Layer 8 of a small transformer language model trained on English Wikipedia (15 layers, counted from 0, width 128). Numbers have three digits each and are written without spaces.
In attention head 1, each number of a token's query is one row of weights dot the token's vector x. The head spreads its attention over the tokens so far by the softmax of query dot key.

Query weights of the head. A number n stands for (n - 500) times 0.0016.
q0: 344692411352564531376682513516569486525461540555635536448569650485568349563443434458625724448510377271428243546526473753306571495296543399490278670522710518289706856436537510690614522580530400471593884437412188572697764530336499302474436452381501791711609691594447409683449439486542488551669627554359673452595512404716414512355410441658409654528468399523686250318844533461489398647610
q1: 299359484487562688763481483472429329505326468710604409362464543371406344644361422336469465610608588390338403554504559487520660799591502615463635676415451610420518648450402462493684484622531432486501669390608304692241384458511522516712528500427454430497437555524262327381600435414395642625449433459611392325206567517535386383371648427509647370448513435689452479460451303420506277819525
q2: 571604538373506609456339474645382408540440570507500607439643552592424476374432599647367437665501532572773617339627506277610451449777510502617461499492403395534469545561492331465559476631439520542540370442412553461268478488423530662605532699507428528532370439791563524599425328599386393507437615517347463516313357452408452407479512477445416507427580618505593531494389579488690472474320
q3: 409224373324538592755746447524650454551503505497798672575290631404439385568422435517741486580406608520522360519380506682355503529504486626529648478509728682417700740500530679600539573391674680592439554524612587652750688445700389483577399606460647529300465538479314611309393484383494556579631426657516388273543577679396446600524559452495402444284290496473357358559687268359265350637183
q4: 499313505498537604531447373344531476610418515414475337371536581560478335566458481558513474580541606618611583627517380217372433548527457658507725654663448479606525594661496508503546525505399274616442454531457561461663535557115456536577538590331538493559459538550598526378515322303369393619423611694433493533556444552505521586537418458378386676473603330540346498394375547445489512446307
q5: 608603409504576513578343577492421561539382443629397376399552555634551639516509640450320521559630324655475449500525401502470672680536347562420396488520583527524558517402596532453608502602391555400637497643449567504456626586405333457512426339526715658619352580316552586688626531564621521437745527443552482600245612472488443607679371478730408517549608520563623370542443706452460487525497
q6: 629597483439336429529385567370414478511745454428487561534199536613668475586705405537516449702475638516551331453316561536520553728529407407785368523241606488481554390438539508482390440399603429595657600410499517670514524371680319563605496403477305486621734574605423436507292681378592609631613494530479532413473667435341486635529394523476402401275438433327655406626547485370420627656614
q7: 419273407368402622636496375565612493598352512618470506633409265460648382472679484339458761488622528596360518716535399398378562653341345504450562549549448547564482415523401608495547526587408484298503508541220308352554553671404439627522260320389563594431420435534420476487463536656599473567461605693431501539285453396658469369549445445425613536671513288565429476408620397285414443375489
q8: 541570461492652551320294501567646412570489385455592540466584508330374451423566699622380550375412657354591666384351495449457532329451657417769558481577405384603548360505700331633428404456413575544436396497520531497341378565413466611498554735494509444569431378606501483537514476563447460472452538603560644565413499455465560440394525487409627382517618562556589529506533388582598448385395
q9: 413547625660627582605394411615466658243466527575640379486506424571518522424248542716421480527407480458538444460410631559245612339678565418521373334617599412534559537566523260230509257412659437714505327378443461420469497571552500456565526539479532285388544435563618417534475494207376507429537347523429561581461370585431596537642462556450572500605570444614732585525385320560492445558486
q10: 389604466584598444352435381493552366416475565759514588417551543667581354414361312473563398513587347536617450620478605463553600622478383609371524465467538416629673450358669505441465557277608301398443445576731485367461472496484543421610542637272391694400408568549229577503304482559543418669477770464533569481537506579529369562499460332651363375422599609435347370422543368637424459554402
q11: 493510513685633745531506303442593555529360703290258461636297142428777467405571294575609414563367424436425595538449659491295449505442669717412641457504451496635565487403445417515409573481583642922358431362452832561430701471608433602611577447404455084552372495338687578456438371459381457418376500552521165522518589258316248648465707318368480466630646567776494307444517478306342390404376
q12: 457632323417657445685503642475566664560421333469647537285441665399536529380574455462264607602496520604601560443694502400441471690503476514344481526490630340365274421353547507595718617503710677353477408529685477446700574616533449509776499495472444590539610351709435638482510568467458348400403888415458373529504352512613603277601349527523408443467719450576672598427538400547595438660715
q13: 592552617465425606608462329286604531406434527520528315442660531637671537602383558547289563450596553560617551447514563241592625480368258435496579499401418501773614530493287471579520372729516327602351441225564673460604653376364703699577725583324302650561429490535411348556505559394410502521396275306551516335610593466392495392794284561621410472361378393766394586474570629648554596561437
q14: 563457497436379517626269591639520404186345253537429532556231456624494716384533519317526634275635390451509562444574767303503655327448353639488664548472475321450405431379245467482530484602353497533528546448552475524642741558573472470496379482550342426594518548607327513590318815456552515499677534660752578550705520465597681574881460509426683534363426317359238675710597616556253564365467
q15: 711432415597445613413599351545528590509429444378480572308197374412707337685547647514528595685288539502519622492414533657376356513319488617385554469609649562554669437292476288632512505372591484404412616550415356384512487471832650342447523476312344627244290550646666579345485423522715373354791603569425443330589503538439344575580589290404548557706457533672404495674624519647516591540501
q16: 407635156492674589534446722486487657459624581418447393448693409504431478454464466623510389656484671534450652497591387323191712682484510682178246403560502662291384504315609602790703452612219291314333426494494454447624619549461456428518755373342489560454538543382585318642655729659425529455315369478456557687325608579463629576362581414553548629734598489782378591427508456445436526338556
q17: 781553656427418314203480529509251704457485659412494487399556169611542340509627658497431488756355517762457539751313373521446571375356290713425531229499619653327262553235325673409439398596680422543584573451741516539522361378414612650512510322429594639204611704542444601512644857721541422521526667486464617627381471359305378423698477273429671625551734310352391574388348636630484669253541
q18: 478306472746729507651170483444392276528658516601454336368520370411624557622383548482512364561583404476418490306400609588886704630654483348503682678471530493404609478492507411476439630575531486524643319482840573585384424485584750675397595374546566445328710526447347400334529489430714612593352523484410447353464224407501717649609610677561370308333236648251514556664439441500526316806545
q19: 232510352498378239497366286419599609408674697456456591400422493473420564754611577564434736364599588431829670544499399442484472451436682531517549519449530488405613762462530228488591467744619519599394367498406572613663548397458521270470652640635351696559783316742609262433478277442389430464573593664254516387421520496671400728461449449498398646464505490646406570530368438462389762625599
q20: 248583472712616546496518428488446552555639624432476359472624301571286640516424662491412388592524360570649688536480410525549659449599526423374435642357586547646504423644679358178494385545550618260331267447747546430359502457605592478632476525404602524482481453688336491508302612476445249474502382513595882418365482422523635671592523368566496507674595426563531553471360561677465460409539
q21: 438652443489449466247347251530482572583385616564427438633530447448463334514486565591452633367417458391685587499527436483436478552715560432561560417483476436292374608385552326620566491608398266395436378448357606375417367533350527491639494475484442423486534454646526470592412415519493638525362542568399455510544409432478643499352549582480555482606680533623644611310457402562571540329583
q22: 333522627502732383695319424389331424602524605675326443605581550634768512556503390768537626602623404476345393534380506705376565450530604532525392564225467677397631609349363395570658732622505695429488493460474609620445416504715291555407483565500338515474583466520568438587413451306426516572466482551463630485411485603510439570334498576503472481529395318558481578486661397264299667429666
q23: 467461458486355360612514514348459496453383544516533385488551252564413436391393601711454628490400504532714641528502514511401455572544618419597423438328542471471433565374519464460485436551404498636469424360613616674419446327525678590488317514300528365467535564473501481483454414454666277424402572583466642546442653606534433479331277402421601379398568402521483478533432529479391678454635
q24: 663792613477452582428469484723641422526524409369521670453513483380313434403551660507556536636511580410624398508302517355594351327601641308747468522470476548484673503581465603614449568382488344376570339593416489547402539389336630508420528549474492472455397549571580396470762332431745294606451609467421604423348584464544508613467439492503367647429627581548528610532335258572554471346453
q25: 495569578424667534256403671551445402406469704493554374416370544775592588585452785459838547653535338459557633735569459465586299505567604438545243702337258329351522339839497556449415547596551443403364018373208506628280362424431411607471801534566461574703496324472578385622485539508464445419392667320537445510422405638530209652509645796594421619765413425537634663727604643656786386520319
q26: 544730462480487636685564556419631453331410473479470518594519456538441210411318446555609520653585346598447228696529281391518763612197618645495533533474649427820615511406362407534438573470524639422381341464374321634310450370568574572729434681615617395395372525524330511622579609535537560508537420504573369407358460614394364647593491441496325617613687548428535479616532452589392396557370
q27: 517420379542707386527294558636605320764478501471519406483460643635689704502036627529440750441671461386464496541350594599547621531556485332458474356568290281558760540509434619341633568636597368481519530440499607416393581438522600376434385426479394360562535363735550257459356654475527614583450336590565585510247295536550657469574391582487480500606379160293431627540660662309587624413441
q28: 396471518607532605811576417329781385596427650409388440382446294338576795527343334503327604308701668638390430418171061461200678532468552326536492299494574530577516606387221424512664705605477323420316339413458475567814397525520571666455075382550208219398487499500571717423392527514492496609395648574313492370631640481671466466295526596590195762530648578319488394422749486716517393585562
q29: 279491324447389206464514508342572755483408507373376531311685367613607482632490368492301440512421424776315400645510418297350697605470561602450767454459445517667338295531592564588523407547447359479629434520377397521647505710445532548351514644450499489358468452587509632453673678691537301341506459600489476350378411442415427469517395356525640550499440391210493645480681674224465704373598
q30: 605301299626476471620430476376605484550676465602552583684398477469504403344565589562624503366551526514331477428316440337289474662589402530711565635532366402621585356552338515298523467550437383564285541641697544286357442321565609568477649516292620405461339416527715366481484260551569491623472515301463303502385554544337391342538440551446423628397477656562532554411416639589466497509468
q31: 479409481503720518338518452508345733646385493659639355416506480389575261340406472326499369617409551222532499587611741652495245547520495304708376550675607409645574438542671419706562389531494451787367445535695609696582496453455548693563620571604640410235587336542313622432516231463438530464509770522394555547632411369418491431365497591540559442497372560504478395703416539676478352517352

Each question shows a short text with each token's key, already scaled and adjusted for position as the last token sees it. A number n stands for (n - 500) times 0.0033.

Then comes the last token's vector x. A number n stands for (n - 500) times 0.01.

0 "as": 538486511437521524482564725622447519504478507446503518465509519564500555473533510507490473560483
1 " A": 511484554400515512494565674609444519494487513431547507469534503599497553463541519532501463526511
2 "v": 480463542388499507483535628598434509523491508389530479485534509546487566487536515536501470542550
3 "es": 462482549399529492450532642611435506529483504414512470504520520543518523478556514541480481530536
4 ",": 491475558461542516472542738556397515489490508459479471499497548575495567480531488512507453535510
x: 482548390501472400432125406583549401350410407482472470418446596462485424473432495755476416555469470509646525513419519621497392425630593431543497386512653385613497478490519356497369496326386495584519485468384552530457409507435474575505576572360480421531579430571524539458351452498448532397349567704462522442509582677571601507462498531433519480501511396527556485594512494519610675490474
Which two tokens does the last token look at most, in order? 4 ",", 1 " A"

0 " s": 533471498434517526496544745585448518485456505456518513468518492567462563462530498476493498525514
1 "ite": 513491508451492526482549756606434521487515500482526526474504489573497571485528487486488511531453
2 " was": 452468592448545524486581713562462511476492484530528495471499531597465588477518496471492478514493
3 " a": 470477564458551520503542729569466521475483504521469491482481500651455594459490504489502494499487
4 " s": 487521566422527504496546703581442515490458501469457466492495493602451575465537506470501497541526
x: 600537584522483625329352559562508384462429523490520385586409348540430486405400697664549599434434400564473538345515508373501631299564573424522504486417514441562490486395475575373359533368561519666508389341508577402450450427554506694416431509382442460497499378549501562365452365381594506593438488623473530480499506400507588415521545419270522473572569529536571477440593556602554503536528
Which token does the last token look at most? 3 " a"

0 " |": 518479524477576520494528701541430512467489483488514532465504520595480602433514499517497474518493
1 " E": 518466549424547522504542666602457512476470498457530509468528500610478580457526501507506475515527
2 "st": 470452547397555498481570651587447499491487497448537497492530509571491585489525517539501502508510
3 "á": 450472555443524502517556612616450500493466483455505485494510485592486564490549508547500464559517
4 "d": 477495529428519489470506640625477502515470486419496471505494500585507586483504527546481497550484
x: 499491531566566480298166616562440473535444471424492471549451380570473501539622667558504484556547563539516600539349429465407464438619456374503421579492449421456504509629504550520579624496345421506414435460498606474470523600473430470364427539411496336718472594688545479621493358540464442533411534442374646631400492374475482281455487525458503656482646533486495600634445524585589524637586
Which token does the last token look at most? 2 "st"

0 "ow": 535500512453532543474545749621433523468490499438519531470529496573506614464557533526479498532490
1 "ann": 526448542436535518470542786636454512503490516447537523463508502582508570452536513528483502529509
2 "t": 493443524438524512477568769603426525487491498425513502490500513533521607461531506520474489552487
3 "a": 465484550444531524487575746626414520499480503425488482500494517559507571454544526520490469559500
4 ",": 499471568485554519467552787568415522475473509470475470495482552593487589473522499501506452530521
x: 489528392506476453381180459604550414384468403485486431404395564454477397519438535744541410550434514495599499547419542606481373415561541436534502402448654390628440454466538355502392535307392534575502537467400563589462457489475513531465564575305560460559591429589533611483320437439431491432387600703483531496515617714542619469475457502443528484484509408540589414558527498530572638525438
Which token does the last token look at most? 4 ","

0 " |": 522474530472592524493534744549414515460487480485517538457505524616476624419517499520496468522491
1 " ": 501452525442534536529525726593438529448494504451536518491514488556444592436529502482525458528509
2 "5": 472429567412564512472532749577454522482493511470528493487514512617488617466533508521481464514541
3 ",": 474441563466590499479538731572413506483461506506469472493483524607464595475509519499521439505551
4 "4": 471487564429565502481507747591456521487487512441458439511497513600490602481528506538481456516554
x: 457484473561527415561072610526545438504475497412518514465557395456434427486447621694446433485343583523539463605517384486461519421558437601394423354453532480458449399353444541572511678416386392429503401324433556531420528514446541439515520560371462446487635385484639602575439485578415503465428572572379503629502503631505666330452495463343582522501520500603536495493576471618604546515535
Which token does the last token look at most? 2 "5"

0 " B": 541476527411526519491552725597427503487493514449502530456551510603497578459531521505509478525511
1 "en": 511471516441517509487535680603435503524491493396523508486540492582513545457544503549468467523525
2 "f": 488465539429502491474518617618439502501459483392554492482518486565504531488543534529488502564520
3 "ic": 470459525411494497481554661600438507529483497391514486501499484562505527502502518560494489560541
4 "a": 476486560443515509485558706611413515522486501433471481502500510573515567467532499534494468561495
x: 407518471510386454469276588584473504396307558527417443479394565427389459388548497513555462462572486342514530533359478453414502341582571477700351399543480350494551538467528404558620429352409493533552498353429449476309489515478487520470428627433474530484574491617541470374403357541463383508317573573523604596568414546509578521379480441342466619634554455570653520537489492487481569363569
Which token does the last token look at most, and with what share of its attention? 0 " B", with about 70%

0 "ings": 520504509462532518477527724595453518502499505466497528480528498557526569489521501502482502520459
1 " of": 483477515459546512476524704557415514486494504469522513493492498563502608462499524500490485506494
2 " G": 489472552408521504513535660599462510488483503444535489474518496602492560473520513522506478518518
3 "av": 474470551409505506493512642598456499502476488406499462490509513550499529494520515523495474535518
4 "an": 471482551440505501484536636599441510512490493421474468501495506560513559482525511535490481540524
x: 392481557520504497455109739546588475495445543475381484507534555508443545496570549622487388453466588214569592515523473374469441457638599495596517448488495438579474452641609514621641460314383551494592454512521530451470446471455521495547563599551564463552686548563568467402535379509537474494410524610446497611512302408441632450321462625383472527516528461505596681530497484611578456421533
Which token does the last token look at most, and with what share of its attention? 3 "av", with about 50%

0 "p": 538487524435504525475557751643424517494496498411496541485530514559525593461539521517471517556478
1 "a": 508467541438531526490573721621406521516481512403536504482518526570518577439546520526491472562498
2 " sh": 471456569388506542468543735640430524483464491444523508475520523581476561459548521498487516539479
3 "ar": 459462548444526524495555774624428519472463508413487487486482492596498600451508492521494498534522
4 "ed": 471460571465558511468550763604440523468498516453455469503475502638475635497470519493485494538513
x: 509463617479497596303308550535582547456328432495437418471546477501526470496414560740600464457438592427559523534503482471356476433601436433614559297366549406536449499424597476509552467429222543657526366444617476531242452477389548535476467671427422510503494437510436533456465519555532555497472532434415503574529536678463550396406545413440449529547536462561639439586516367538524504533549
Which token does the last token look at most, and with what share of its attention? 4 "ed", with about 60%

0 " the": 524502523461552542481561739592445509465499482471519534459499498637463608499487513515498492482478
1 " l": 511475544423518528485549730601421518480471495457526512466520496573453547451538506489502509537510
2 "ast": 474459566456538511463530724619449511467506499507527525478497493644475627488506516504494518510482
3 " m": 471491543442523531485545722595410517479455500465497471491497501549447582473547518493490518536487
4 "ember": 478478542482506514476530731629420514477493482475475480495493473610498615477523515495483507529462
x: 458631428493556632436377525504583547488370334393391546528511394484424513509543647644448405470435579450529466464440431432436507464501385395584438388487435424602502458470509486568463432516445504591445557370402523533493423499543540697571573697466462383484503544594502616523370406475467414397180696572458556572549582570470539255492409436517454373523568360582530501512405479517625396514445
Which token does the last token look at most? 2 "ast"

0 "ir": 526503509474514536490559793672422539486465495411514529477512490556490579463535507545484503562485
1 "en": 509496534431502537465566819653429536512476499430537518482515498577488567457533516535469492543483
2 "se": 469474537422513530468563789667432530485483502412531509484505496585510595471536512526474490567462
3 ",": 479454570472576529459567838574398523472481513481486487477484547620479607469521492496510444520509
4 " who": 487464596470587536463551860576484506465461464472471488496494531607491647489498531484484465520460
x: 500467417522334519372212602502510395421348483436636434532320391465460401445662506706505396470478474332429499545393626597427437564617405399523470498467707415613602393569432480486479456367501395482442504439403594483491383500487481700471560635247537433565551469462536679537420533443510547446429579576556535501530541464450582589508517502416553442547474461441471347545490481495589439522463
Which token does the last token look at most, and with what share of its attention? 3 ",", with about 40%

0 " that": 510515488492588563480523865553471504464463470487506536446481494607492656485482537489498482496454
1 " sp": 510466535397525552496541773639427514469459487421520521456545494599469602464561535503481510543484
2 "re": 482426533324486491493604724568439519464469518389500484481513481563496599475538456511487513540523
3 "ad": 440469575433531506463573816608451521446494503486483495495481501604463631474475517452481536564515
4 " th": 489469583425487533452573762613441529482452512432478457509494518607471607443552527452487497530494
x: 402510554557391569430352488523490501584465441334448568628504397535620346471486554575572433387477585486563639557328446422547538388502657356577451398418574452537475478465467431421412579415456365516470589457491476498436367430500532507489502520387558445639589469480565692528426462233513537496300524518503500356476461500524585362482387460306435507526514487537551510665603518619574356454432
Which token does the last token look at most? 3 "ad"

0 " I": 541495509446543524502554730611441522508490503440501506478554485565504547480547499525496457523491
1 "p": 526468512396521497473526663620441504525484512414535517485554492552519548480540502531494499566509
2 "s": 491466520413538487471546650616436517521495506404540504484518509623526544514527501510503497544481
3 "w": 471471552402501501501541621593444513498488482384500476487504486559510549493561521563489475532534
4 "ich": 474466543439511504479541704617417518511505491431479479504506510545526560496524507545488472557483
x: 410501441418347528442203540531505547452347531521471441516490495339449430619563538589499467500527487379602524520440498577412456458540458392736424412499519347450548544557567456580568456336353406412494494358577525331389419507342515640442599601440478531577607508558586412536540368561410405431368606573512553556556434534506633470425522424396606485526562321457607629530503461518447575418494
Which token does the last token look at most? 2 "s"

0 " h": 541475531425520553478554791598423524454443493433522539449533509591445574425537515491489535533503
1 "ome": 529474523423510530459545803655403523478484490454535535455527486612517626476522511499472531532470
2 ".": 500463531526569534482505822606414515452462492481498509472501535640508669429557508483509487555493
3 " B": 466466597385537522493549817644441516462463508450512476480503499626487611444523524495520466539513
4 "y": 504465566414568504509553813628397503511475483430458445502494484598523651479484543496497467493484
x: 448507574465443401572370667615505348417501394418415383491507443462508425337628493578528385494519479398547593483489430547548505519671449354561544524509501350605464507338507475365543577362346363591323399483515578426371334576599458490382547613418582565548399394604463558603587511516451430548330537582427481557513515531375670405450414323552500439515466518484542541586602432582450477434387
Which token does the last token look at most? 3 " B"

0 " sec": 548494506437515555492541724600456514460454494452497514459509472578454578483547518475475525532498
1 "ond": 516468572450535527476558703606450511460506497512546547467503485661500648507514497509480514528492
2 " qu": 479454581391499537492549717580469515477460509460521488461501515596453578451549509520491491549472
3 "al": 457434546459500514517554707631419525483499492479473469498481481578471605485514522495513527546482
4 "if": 485465522446479519460545650622428514469470489418468438505478473534459621488555514531494499530500
x: 408535467463690563451469556516617526558495422372603499476603409545431447564525489533502380510481587304449485394562326416570516491646549567580543538355384543549488523730492299452427443516375387519423546472394465365527491551497526525491553526438597318586590469573562624387489374416482405447330511574452600579501516448453519348636441452444651566538690530630642475608584485520681440461429
Which token does the last token look at most? 2 " qu"

0 ",": 525489509466587528469541770556422516481473517464510544464500509595484588466505497491513461517516
1 " after": 500480543465562530481554755569447513484493503483545531468503517618492659465502526462498468518469
2 " a": 451474559452569534493544771565462515473473494514511512465476477629457563467493530503502495498464
3 " ": 477471528443519533515553746591465521453502504433496473490506473579439583447545500483514482524519
4 "2": 483482583400571502475551728589479510503490508467473443519492525636503614486529508510487480495555
x: 430512474537528434535232676460602340477376566375508384474496382539575441481356574721459538471510549646466489527498418287563610538563436605555443403424554374538506558332377551495484630444404447495435343415472632527415405461565428498535428695347526617637539549502498520447491475565446450502413515510477475652620383598422551463620479494317612527515517507604575523454531486595509612398546
Which token does the last token look at most, and with what share of its attention? 1 " after", with about 60%

0 " m": 516470500458526540487538784610432519471444499454502509481502501560467584463541513497491522530478
1 "an": 518464535411506513503551719648440525487477501447537541467506504616529573474513529516493507522494
2 "ag": 519479536430503525485548713594470522451497505419529512471488503668473595497496531519473493539485
3 "er": 462469532445525515454545748601401523499498480462513489486490505566497614473504503490475497545455
4 " for": 514477539470535507485544746557391514469503501465457466506466521575490656461502528481488466512480
x: 481444732440448393405493432502626365526428457377447512468375422509555589445493480700473511440422583330489498317554516466441497458610438588637499395385554330581483475442534481495375465247469482573498319594395590444467433478564538514419482602427497413559415531558471647553460372521324510458342590612401539441523512610551503521429436427421441292531472466443614507508505431505565429443494
Which two tokens does the last token look at most, in order? 4 " for", 3 "er"

0 "th": 546490535441521525461582795662423519483510496431498556468534506595526626474521507517467508560453
1 " cons": 506487541439521550494573768658376516496456496447536521456501534616479602491547545487473494548490
2 "ec": 473463508412525542477562758667434519512428486418539497473517464572464590465548516537474518542487
3 "ut": 462440524381525518502584738646443545474507494452498488500474477605449645478514469528486505550483
4 "ive": 488453542458512526459576751647443536460516513442458471504472497647466651496519505519472459546456
x: 382501456461426607353292492512487594521362557485398528498505452575430523499573644499542399515354610556456524513481471536469507550554450566616440333350379424659479466460446463566534603584467441484468561459430479382434368511442564441470454785396377450494552506487496571486548417473414508411344611591408654596602544539590640380410397502300504447543621365562541399524503460575601413580507
Which token does the last token look at most? 3 "ut"

0 "om": 541500502469501534490548749634425523496473501419497521472510502579504576473532519517493484561475
1 "as": 525478530453529522485569743630439520501478510422534509472495517577493564462534522521498466561501
2 " Jun": 474461582394504502483550688623442511518482496419549498470523514612527580480542507541483471531491
3 "i": 448451584395507495485535664609430502502499509406511489491499506624508564470522526551482479560532
4 "or": 477468564395495505483550703611417522526507509422468473510500500597500564482499526551480467542516
x: 504570608494345474435161537440493460602329582509526617548521559397427376505514597528495343407511428463631459497472489453429582476520508451653508445385384377500550593564601545599589393476402463446483368561409402585449424528417417548363431648465464582524667516540486538375483471503373466398380575477421474574470573586515589477390443387413582434627607463563632472489537508464652542324551
Which token does the last token look at most, and with what share of its attention? 2 " Jun", with about 60%

0 " from": 535494524446556536473544733569391514465482497453524532459506503619474641467492544471487482517497
1 " a": 485480553427560541488553775577439520479477494488549527457495492632457582460486531506499485490473
2 "ge": 454471574420556530470513771599468503504478501487528522470500506655489637472494540487497540509462
3 " two": 463468560422535537463553759597485519494489515454497499484486499655479638516511533504475472504505
4 ",": 495463565493559522452555760566402514471489508492472472494481545616474623472511502478511466525498
x: 471545387523481463447285481533536397415491388430518419406424533435443429474426501745523409510508578476629535413489540588471375406639578435564448384453624382660421495516475410542356498356381606639497594568467546562452441512548534553472587660265475518546458496509526566478384504461448494437311555685437559437542651652489597413404453481375442474530601345489564419572493450486574679504419
Which token does the last token look at most? 2 "ge"

0 " and": 537499518471573529458564733549434516463480492458515542470492508557474601487499515502493477524512
1 " W": 522461551395539515492548687603441513487487510442535513465553510585501558461532514521503475512531
2 "ill": 478432565441524504471517669621425510505484494435546504480519493572525563484505494530489480547503
3 "s": 467465543441522498477525714602420519510512500408506488493511506560529547494518498521485474542479
4 " d": 502496544433526528493535704597418528485476498445475463505494523542465574468523510502479486542504
x: 499533549485406613419365538457681293510507427486499494557338376575486421550541550640518424417402482424567569483449427556512505457525556410548542500328466485538484458450502471486284590374410415539325399388566486451324512427516539584579415656363468408636571490618647570396472466496463537512352508533501379436524589465617463406344544536230550558490570502473461546544535506674508589471526
Which two tokens does the last token look at most, in order? 3 "s", 4 " d"

0 ",": 521491507472571523474534722546435513485478514470509537470500507578487572472504498493511468514513
1 " he": 511475550448558525486560707552473512463483479464523515467517509575477588471513503490485490516493
2 "ld": 480482539471528510477531706573451510470491501500526527483501495608486635490483513473492527516463
3 " by": 470477551485540524480520685550415514497502493465477491493485515589488630472493521493489468504485
4 " A": 483496574420535494505533670600464511495489506443469480502499500623498566475526514527510466525507
x: 544462570480558521496019641468499347363539506565540314484486475544487520421417505570414528377460438536564500431328526409532580462605450429565442453367464501485489437416481530483478453458504496476548399451541534517455349460506540529319397691369473467539555473559471429548487477448421553471363544593452534558555370539655588432400331583343475283540519479596601592466508433510570598521521
Which token does the last token look at most, and with what share of its attention? 4 " A", with about 90%

0 " by": 522493512459552538485538726546413516489497501471526523465497512603472631458506518487493483514493
1 " E": 520467549411544518505544677606459511481480502444525511459542502624489575463533506520509469521531
2 "d": 488449533414545494485503635624457502512479497420516491501540485593489603454509540531498492538485
3 "w": 466456552384511503484538638585469504517496491403497461489515489551513556477538520553492454527545
4 "in": 488472538445521489484506660611419512520530482416485466498503490541520553477503520535482452555484
x: 487720373303390432415185680585453356445424486491459401372520428343482454545496487511496325494536532379471514412507495461402464500626510392685495477451433328400427439474588577492526472476391434415503440509554596352411519502416561530531560564540409481639550524512537375535495371532500516505456560630473544587485443498395546335291536554458605576513537393376528528424460486448539515444482
Which token does the last token look at most? 1 " E"

0 "an": 548495526447516523475556730624422518504484507450509544465515512573516601456525527532487494540487
1 "e": 516481524434497510460533736618446525513491511429528516482517490596525558442525524520479499561485
2 " off": 473477548433504524466561716607418516486494502453534513466506502617478589481516534485471478554473
3 "ic": 457456527437498523502560728601410524483479512428495487503490481552480581501517533501504501560493
4 "es": 488483536478526526474545755614420532493483502475460486499492503523486620480529502465489511526445
x: 429477398526419485408408428636573662368411481441466416467301446426409439435484437615652440415395558426574468461498480552426553311544436416598383500485528432466479431520560370600688397473440436667427514405365481417381477452505545545565577747312535479513557398567499512411386471507461391522441559469554491398521556503484603379495498460278474488598558391519545538507533456617581566381500
Which token does the last token look at most, and with what share of its attention? 2 " off", with about 50%

0 " R": 567444535374557526485557806659418514477498521396503545440580525644498611433562502520490466560530
1 "ang": 544459558381550517468546780657395520485513495348558532462551495644494577467540529538482481567525
2 "es": 485468561362536509438551806662406522536486497383567496477554516575522593468550515528460488578486
3 ".\n\n": 499485551495584539485478888636419520481458500461500492473519567674525724426551520484504486538471
4 "==": 517484513472574508474399936549408524463459531461512480498510561634513659404516510542497503486480
x: 543402510432430416442327506400563398357569567482488529498488555413400443546517584645439471421454481557744454440457479585406488357778624546449409469455482481480517455541367454523512356415492578367421389387517571580430464473571422527505517581427635537490370469510413578401445480493306584409344517396397485504370519589643508566491487310476488471594470395494635394385589519501515354475678
Which token does the last token look at most? 3 ".\n\n"

0 "if": 528494511452483513464533691607437517498458509422520539481500488556508616479530524513493502528511
1 "ied": 512491534465531529467540739589438522484497505476529532476501506614503617480497525506486504533484
2 " res": 482483522452526542476532700589423514490446511448524488481501529512476545473558510496480473532517
3 "p": 457479530375503519466521684624435512500468512455493482492510503543514554489562509478481526535492
4 "ect": 498472537422516505490570667612421522471494507479468471501477509591500603482551494481502525540511
x: 438550471487506571405588522603624518401358404388374383488368488599422592508403510384633417484479637458761651653560514466327557420446622550486342510552402543534446486490602480398478498405439416549490489495467502350406444483556434598577629624417350349563547493568480497477371411468439423468363626498546508686603596451420576580516440464413626480612550515613668482517473541487572620447436
Which token does the last token look at most? 3 "p"

0 "5": 534483534457536524461558764582451525487500515477509538481525498569502585472529499523473464532505
1 ",": 495470526477577521467553753551420516479471517486532532472492518589471583471512501487516456519520
2 "4": 480452555446561516485520761578458522480486511450531489486514503599496587473522507526482465511541
3 "5": 467451539431567514491533769571466523488491514462492474499506495602497598484519507527481460513529
4 "0": 479480563440572504477536752581450519505489512468459459511491511586501599489510510533478458515520
x: 469424467476417448519175589543532478451364485392456359440557421425415407470510537574453403515454559451512527590472429560371540456507489600547460287428537416447491598361554401552508515513349479432494480319395584538417438510422526466441490670306576419506628405545553573515432375617439492441437604623415519666548628563556690396523505420351622503620550470599565468447487423539468548403513
Which token does the last token look at most? 2 "4"

0 " had": 531482519454588534469558793591494509464471488504503550445512503683488685448482524499494510517496
1 " m": 511453523448544548486541796616417520464442498459520493468511494550459609446527526476483528544494
2 "ar": 479454547449554512486550808642436509490454488432521504480484464611480577435524536502484492522480
3 "ri": 463451571481534511502552717605469532436465521442484496500465485633459645426516543520503492541515
4 "ed": 484473566521569500458535819563455529476503495512484471501477513629453651471472528467484533555454
x: 511395511509427551237458567459622539413510385476458429525500483538450312495430625641497420451461596414577681510438550524409388470466440344585430361536485418571399525337561648568506515474371528604556382521500515466238539489442513428444448694428414546597463493533522603551582576587568564417424561562425516570453526670331590363449480439393473507622563426424574355474653491490488519486477
Which token does the last token look at most? 0 " had"

0 " in": 546482526439561527475561745555404508497469492451527524458521485614461615448518566470475506510485
1 "ter": 493482509434537521492556789570455514493482503409530524478505485588447638450546540532498491518466
2 "v": 465460537393490528448529709569418518481486509398532489480505486547446604473564508535482508531526
3 "i": 473451552433508506489551702612415511466463520425493473504496523594469602456552533565484497525542
4 "ew": 479491559448511514465542767628432529463511501463459473511490514581498627467523491513480516544449
x: 436592277496526566342446416531484407530476503348378371444422542553456423519481488557585351495592604471666587492426527534367424246523355567547310483374303410508496493535534533690535378443385441506491527510418438448483484379437498580450514661400445415542484389625527568514510383503434543462403648448354481474600415566564639361550501397457485485480634470513542542425484398456473522372596
Which token does the last token look at most? 1 "ter"

0 " the": 524502523461553542481561740592444509465499482471519534458499498638462609499487513515498492481477
1 " U": 528474529405544509499561665603446514505496496426542506466562504610511574488548513528502464497519
2 "E": 499476546400535503491550676594417510509495495418549506477545505601502556481529499538501481514533
3 "F": 447458536402536521463555655610413506499496499438518490497523520558501576491569513538497479494505
4 "A": 469460543422530508472542702597403516501525498454480488499509511603527582492533492536487458511500
x: 470513394421490413490191586504465504396358488488415541575461510439467398492482603577493447416361522626650458566499506529347574413591465530634513400490392455502528477598441448582623352460424484515523443433456520415374283478453392527427522681290499519499601526618423376417500419524491426470242519621607491577537447525585522487484348541427513509561604436568542546528351520534561586431584
Which two tokens does the last token look at most, in order? 2 "E", 4 "A"